Layer 11 of a small transformer language model trained on English Wikipedia (22 layers, counted from 0, width 128). Numbers have three digits each and are written without spaces.
A neuron's activation on a vector x is GELU(weights . x + bias), where the dot is the dot product.
The model reads these tokens: "79" " Far" " East" " Tour" "===" "\n" "Following" " his" " debut" " in" " the" " Five" " Nations" " Championship," " Sm" "art" " was" " selected" " for" " England" "'s" " Far" " East"

The vector x that enters this layer's MLP at each token. A number n stands for (n - 500) times 0.016.
0 "79": 474404541389520493549514513468584398499529467426440522453500541583524520502412478470555401445543572585421490528589458527598571235354474544517483408493661515480493494573609603482524517498505533360449503537483554362539465550390457523481505495552456459575604470516511442511478495521407427526496327516494530478583632536467488455551662485383432467505484437482448532499559462439455427420581
1 " Far": 463433518423422528542577412454545504485432510528536448470735633625568520468376389554422415529400498469401544496589650274488553340318646539514440372397590529503662678518476564386525444540509571484582425489538535409266368613487638433416505518506323533488482582556475387286507521618658423369401563526516660610576619507401433584403604539430359514437544515640568530494582552499580511344521
2 " East": 587457538525418637545626416456539541509329596320504577416693616574587530406472409530432344414432394549280538471629570255444563390398525521490453431505597626454576572503448622265484437692468561478477451476352549500366376586591564459405520537614399569516620557522501387368512482547483525422396560623652617579542560560379481612441533535467426597324566600463555577414556451492502482327421
3 " Tour": 557425646518496590541658376454381543420330455378527604561755547590604600392558496441551232531408360537369674572631543434488635404351533550463479418575580474417450579518440524445527486511578594549523484479417532516369481510584374418483421480539395519549581498506509563365393493565286562517449626545334646552549737392378439604518586504566432507277571568400642483405523524515623399397381
4 "===": 540537565610485560498521602403500448529435404512427641475701562633522597407650563399706113397554387635440514494578489514577480345477658543492398536395526513312456581600425644295631482574472582657535510631469594411521314606573389406358482526450256451522630454469507634518494539460389451289440626541313636551510479441438454605444553449367577659376500469305570527555498523473528443544605
5 "\n": 529441599558552406531498421535543420469516339504510528488545634563513519484505471396670291480653621639554474552445525536471541104468573519509491507479637557474473560485615560434483446539563517443480501592512570419495501506469400526430513486503494419530518486487486463492489492535432500461459400627446508475602473508466383513565655500490465456419474473489476485471499422445539534396497
6 "Following": 358349531513350379415460400374523490515556426426622442566368570570626473536583306356443403460548493721592482479669588517569553238270626479436550411719529551531381361577539429407452465570491640508426607459459643554404442531476421567335430500553348560559664639514411486506406550425397519368558791685535573635697346511421447631488517507497525456525599480511532334546427498448512658498506
7 " his": 438493524395546552491422412370545484468581419630470526485545586591408449481564340264248227504579521667578552524683622381471600127566644392538530441600481584551588407666490595501492495548466632597590478454580654536413361589477564593545493472424327671632453559581446524340469565392487490454465666560322558548543469526490445480504467592459417518583508485590549398478493400524472709461354
8 " debut": 423500569531525572379428384354528369442487460473715638364499558539504677412602402233386250476619462674448677622672500553575611439394565490423507418576494516366457372545512554394467547482466549544564483466387568575398311551592340558479474404452374623557656566587539490466389561502283566526583620547424739530642630327359386628442518535482517470498531587579581659543479411490531519385407
9 " in": 420439510517504527505461399429544603571636353428570594458527547499419519422485362475389274452617443555649673514762571520482537211330599508440528486413497561379450468409463558437503511636557551538755603462470496512280429537565354483424495456518435583473556612506487512416430536257399613445541738435400436623595609519517423790469499415511500488425498443566562544570472488445554331540581
10 " the": 446421509469517565481478373438472467511483408409578626421595522591432561538496428368221253384576544576586504487788527452459531028551603515501557517502478645492486527554460593459534472481580602626499567487444584598345481544615479487525494434473548610495475579522457520382471489368448541390523605490300536568536725520559520528480474515551476523499515456625482380533492457509555424529409
11 " Five": 691433567498548599476363409478372549455475434535517676484700612607459678552586621317314421523512450589497610442615649353475635212302696459503463553541529584476625531400469585372451483592453531492614400444523501596356461545471430446505500443562289563437556589436492550446414604552337388389417559530503769545740486578501460721404547609315500513379567409648533447386440457499400440370507
12 " Nations": 595505509593530628537490482420287522537484362400457707366665679529490571534638452391446304472393264640579654475639607376478638285270618463378588488582563510493502588593528684376463417584480513570500428436458601624400517482433404416440448559516369583425579526523527530421420454461426471346435596510497660506645655487412456606492603617397405577360609513568614424404455543524492574256480
13 " Championship,": 490418572500536624444461547472462352456511198500539673443627674597557462483681315516431350500548360542607631562740645548518552288513763476485446455485536480366452530500544578398480443586527489554544450428247579573394496509556402462442478549481306421427643592426542510414446495580227440485476453475494605531586581613568463566553541535580412570370594573489599585537403564489550380367400
14 " Sm": 580398478463474432530572475372394610444507521624523453461661723555487394471389455317327511482574451497481622657509612440554488431394818556494465519468550551597443525594498550349364656604552544447489516475516551346222505527428162530540471503450386546427488582415460527444401454470504427295344678499455558538645837623722430738527548463419547436529502541480609496454391547455595599526550
15 "art": 630461571508527576464466482460496543431448315614549737535526626473435468447555477423381193481523401495332644548565426365500628477560741565528585500555570671561528568465473398298504484548513544476524468438344670504338336496639423406442386434555381592622491447477484542442455375312388456455369771579482538614407688519449586609492513470562478470477542602532585686471462497573485535349419
16 " was": 523315451489486528504439455345495522435510386536464430437493654435566536473555088282521377411541495732518544595748591474448629497444617457407494522390498675424516503627567522548487557485418563499454411443461583592335517510587446553502351562506475544538587539546498682464454417215563455491496538657361579530517715475414429645529466420573448486492538506575469612448535510551369652439626
17 " selected": 392546629405555571504503470348722443376447418470467559421636496449463403436691382406482203486664374627605613564683539488575609306284535617537478559521504580564544457556458569425488357514478585423498502436478549599496523599618547440639405478433317516534559424472561555532366476324521467531539786493439542465661692416338433617655462436484524411467592594615504590436314444513550674312449
18 " for": 462572574479297553497541439406541473600572379412617638494611563495549431465575366466305201463619456638557596494726677411584567321360289418472477551344462460580434454534415634450504466654601640472519568487429563422336615541559435466519520530413177531509568630500536487538470421428303523464599788536400420600628667475360407646632570403562543483444476589449534449495464426519452516464488
19 " England": 543547684642473612507553536398332438521379403439517676334603651494420651520483440452415257427393308598559579434634555427592566361430537437570522525450555650507627479658443597362472444562477579538520370436268644425416441617459478482325475522668309591536553511486537474529416341487348490412452659437489568478555630557498362662535569569523440534401602632577555673442507419525483536197486
20 "'s": 499679605380491536432503457331475493546611421563562573434612673638560413459525403361273222515407379562550491622769635381473613167579518397475533517487516633521594513564466517601522529542465540594536540470527472566415437476462553567342535525553480554467526569560475534386396495411419493361495570502426643390476645465430415608535536467468440607560426502514487496561500406542482498325521
21 " Far": 471495482491498509490594464394478467494499545621552518466759670565526593516551425569290462519515449402419492503560704262495531319335727531408413473377532580466736623531475567345494444553503543504614365468563548468223374525468594526392477492523265533472551601577505403322497561544628385336339609563524596527579664574545415642318577569422370478444560566660553594474546561485618580323463
22 " East": 615514532591447683477596447428524532526376602348563640369762617512576549418519455519353379412472369505367512481595509253462564367449531497455454534491553645461646516539441630231500457706484557516492416474260523550325387520568534508337479499627391625538660564531569434404511469434428496396382594590685581495517624598456448634371559577506427564314590631474557571414507455503541550244372

Each question shows the input weights of one neuron of the MLP. A number n stands for (n - 500) times 0.0007.

n292 (bias -0.195): 509659509467545524390310540473572291566520695523656532599485336438385503423535538573405384798516544474553385590532491596519585454533426427560406460537502387385615500363264374583729457573586512447500242643526485404628409437494647484442597549288478637586438286568720348394506532345464503594491487632422424602368419617455500555528500566610630454457560521497341548418553412593342421491424
On which token does it fire most, and how strongly? 7 " his", at about 0.56

n123 (bias -0.284): 515578479492626488592414483523401568543542476458506427394642381557573386524038429536637569631570486435467575529480462409440639531681470447329518533467446485374503473431628575541564467602434435541378430408832323509410658410374549637402509320422444556575616530629423580494624528255570506600527515629503530403509588554606566432500635386517588611461394509289614500537453457467426523520491
Its two highest activations, in order, are on tokens 16 " was", 20 "'s"

n427 (bias -0.350): 341631195397543435618481519448713487385494524365358252503295532351473355541503449394599409423420484460512523473464553497524706462348401612400493469727385554544616582251428578705425531648435590549564517560510527466679558350538623634514673578416464718534524419395695554481507717679523365465778458517512698442420561343556534269476547535392682530517523551638436420419559513366537458467315
Its three highest activations, in order, are on tokens 17 " selected", 7 " his", 0 "79"

n52 (bias -0.308): 470650439396739641388253664576458342616557419443404414289531565516611555445556613738506560459576717474646543523526298574373553527633545377446567555435503408386571289552528452546517411426589358582463642328554517583497513423374562390349584630486533362455614500390525207625419549630420601431365220336635372545366542582511593497575578546702331568538396571354568524429331529359290373536493
It fires most on token 13 " Championship,"

n105 (bias -0.238): 267537571293784520521431363559622426563389645519554506607527374354438484493559510528612374480533490469503448367519424547510514432526525598620479285446467585573754648581476299604562490487588552402503565466430534469625591692479715609586497558472729394630431307653458500487657212468675555547497461392542339548300324360278522387500520469553479121558513578628537482542503597696575264503563
It fires most on token 17 " selected"

n110 (bias -0.385): 405660390280532429524438509481424616604541533553433553487446552545384449605542503611463506736407471441552513349391611491557341559513405330563559493537528618572804446516779328527595466360524529675593565384487581452486545559287648667454404688670488650655227510258417278387513556517526357649437433462586503404332370605685650519198493531588347547473441437651376491497552577622555350409586
It fires most on token 21 " Far"

n380 (bias -0.286): 430540426575400474540450522457491324589492470436542559679383402543307511473514486475516613571446633498687523611489358661428521517369572660518479617545505381526485476281588317500467515582521313356604418470497458485510537482628497287601549405352561707533636556587613367475708497685509655677671537509395503415336340371494343418685414528526503449297588524400607521571481477355522486488466
On which token does it fire most, and how strongly? 8 " debut", at about 0.12

n75 (bias -0.170): 500350528350415470577381403573514726457492373425737526716337438644602431514417529531607513572583460491378618557516440568567621567511437373407403525486418430440381508293432528432511562497374405513472497635505587596519500589537540454447403349402488645674429436464477539529599506457533369515657542577601621484541447450448604464536514279451412294673588489500545520500520487678377418454394
Its three highest activations, in order, are on tokens 15 "art", 6 "Following", 8 " debut"

n174 (bias -0.348): 551584295236676413381368445375547596583717436494607303478569425534615543432410595435550383474649617332518624598519484534696567554677366290414407299597419380563322431321408432576451379574646479619687539465397341562514420600527528591719520335286534456650484452490580618679459560463424569407621454580577580466446561409638468482448426473506569523750468497414565588453491531395500364390573
Its three highest activations, in order, are on tokens 8 " debut", 9 " in", 20 "'s"

n301 (bias -0.122): 572510503571569500552513583643518612512614410341426428511425559427552535629407508482672545590549427545740481291584541542603523452522368330525491471557461420460302344429468577503503437540432435591537474565615486506610592447404402606542541756362545403454642463380401463668472409397547714505570448535570444524508559597624440502568511421547463684318525407390338470621437454379309562345538
Its two highest activations, in order, are on tokens 5 "\n", 18 " for"

n388 (bias -0.348): 557509585540321428472484574411577186422443534341798301436331500529607532603348529440444640585288467320553533638480493476545563585633506638208623421685420339423429278320559589478410690601479461698469437490445569632517644680581421528420469479489497631686291578503500432375584404521403660611611284370575541321513532507699456533401442556527309507401567565371561401546450673507528435620394
It fires most on token 8 " debut"

n46 (bias -0.248): 404573466417518486476468473593574632646465615260404562460547495406456547547422585553601538483723467495537578491519489510439560512613524446545485506436507456173416432506400488550459491519483566514569471666446395444483425273140645575408521439353626332450529616360524572557514344401438671583420471417513394401642500421584415493561454718475679494538406344583465543587487334614426494692488
It fires most on token 9 " in"

n346 (bias -0.293): 551528628387706491481503564598348549471460674480571396449565529556435424537453404647517566656536447361469544352611545401525411544584344408449371259586505239447417494327531475383494475445583602592534641512566528531503744402557471519539550583478560500528541635460601132523594389386629466443491490550519257550521627540366492455580472370580450546734379332541294451573579430590421573533646
On which token does it fire most, and how strongly? 18 " for", at about 0.11

n299 (bias -0.217): 489677382515469513431500459665419487508475511450527497447478465337442551571422538473562430516474418441532573468466387455508559554743469545678472446432604516459570473252390631652563525487459469518441296543553584399559541433453495354469362614623435671214624508470411401459521388480503461605476558445560361464306441478463512507554395358545703481473410516611473631615542505599542459376458
It fires most on token 19 " England"

n57 (bias -0.166): 616601435562471521609488523615503386629558420448425488402393425518554464547551518503563497546563568570432551573208503750346555490418565632307510616475415491406425557512468531703428629568394639458438532596573197519552473461625524325596596434545624584538627547394407395520648413510637608627565409337440657251521444359309554333453693542467576587603439444468709462587600452434494343488378
It fires most on token 5 "\n"

n233 (bias -0.289): 506606310362406475461556542466418547434712389393327515783416494423588430600522464394550690322284558291526398657506509626658553436506561616487569606657444718631530549399429461619474600460487494636592402471638397393489500480589531410500634407354412457365454513561526662506408550722519409447522383484582456485513422506653485518349407530401526465375572510284426463321747729536635622472563
It fires most on token 14 " Sm"

n235 (bias -0.265): 528575582560473592585506311806681453414363516420535332688506517457555497391383591424614574582473594586451482513454553647477500566528388530550415583704464446648613416201568658506435516588516555512506445440494407523543457763723531400439614478731472470500357420449438421482380599606500656453550489543556566442387470596543421453385248441419565659494384309304532357335409594452350317506345
On which token does it fire most, and how strongly? 2 " East", at about 0.46

n2 (bias -0.183): 353400594547620544718506577547604313530424393403543460330401607400218335493598515596638364455601512423720333352534411546576429518468345591500574339484418402395303430503480405565629355590388497560507507338623625450634409588601500639510627736449764452533407634553695542552655344581577603579464549564500370432452596487398563367421569392500460611352587376687542408649602378477533453475534
It fires most on token 5 "\n"

n382 (bias -0.188): 577562476560418535311346398330351566668407515264470361640515443552451598491436369642613511611619575346552515598509385497345431582591327381411435488566550397636415439408252482492589765560639486482518472605543521543492621600491448591500512524647524434591445410388366279426369497447441549553637563494577503477530591579349511566530720525435518494342301440457575404484617633509478555606587
On which token does it fire most, and how strongly? 18 " for", at about 0.66

n6 (bias -0.395): 529558623459490578397509739412302436628524529479516469407434455301200515543437491647536512494403438478553566478503481565526554604497394540407523399493448396482595276571500526512437385318706367554429361468402562414661466731500516520400477415631523568661358448350557287506484143621608464645568449263586494463500485379615506423438737584778351497480634574613572477473688534404353475484591
On which token does it fire most, and how strongly? 19 " England", at about 2.9

n79 (bias -0.181): 533603332336474324484500509467303625481563405497580439649453391320450474444554485452590446282493659536497545467335512462584640549657497669445697516327589478540500525585581460441363388318704368631577491586401382268474411576389515574480475593561530564519663463522421454567503417474599469646476477399579448600333654472577632485401586392494365383447476598295377511526520721559665323551650
It fires most on token 15 "art"

n439 (bias -0.296): 267440629527518349733497506474421441286575689475627390668453385490348436490535746503393537493379519480582555388478585485540424540634425638536538477493406694665660412519449396403571625481440573539547473450572423422472762204497737549663459416372467715406534633654476612374500476638679422525573375493562437417287557335514451408299507586471388600574566723432500318313647589551512513581407
It fires most on token 21 " Far"

n358 (bias -0.283): 609543661529627491516459497491435572569574513473497476450580412543609346618423488605605527434439316298445503266512685400526664654602603477291480624449498497391464387379333414414445449391395304792367410503497417542689448572402524460419506538536514391567649478471644494750487467385590487488487453585615588394497476631470529528443741503657265557459472453412636372375582533510302551426323
Its three highest activations, in order, are on tokens 22 " East", 12 " Nations", 2 " East"

n63 (bias -0.121): 503482503444647462637423495378450585429516610550386433458509468669575432382398522678636474438439476553640569433525503440621465461397540473531611523506459529448678587639520443466546673375457557439483396328583500413548486597629577527609515549506652450549451489437714418618573435588664590458418412594626681297402457411319438523474511524578344443406486318372728405379579546587351592450379
It fires most on token 1 " Far"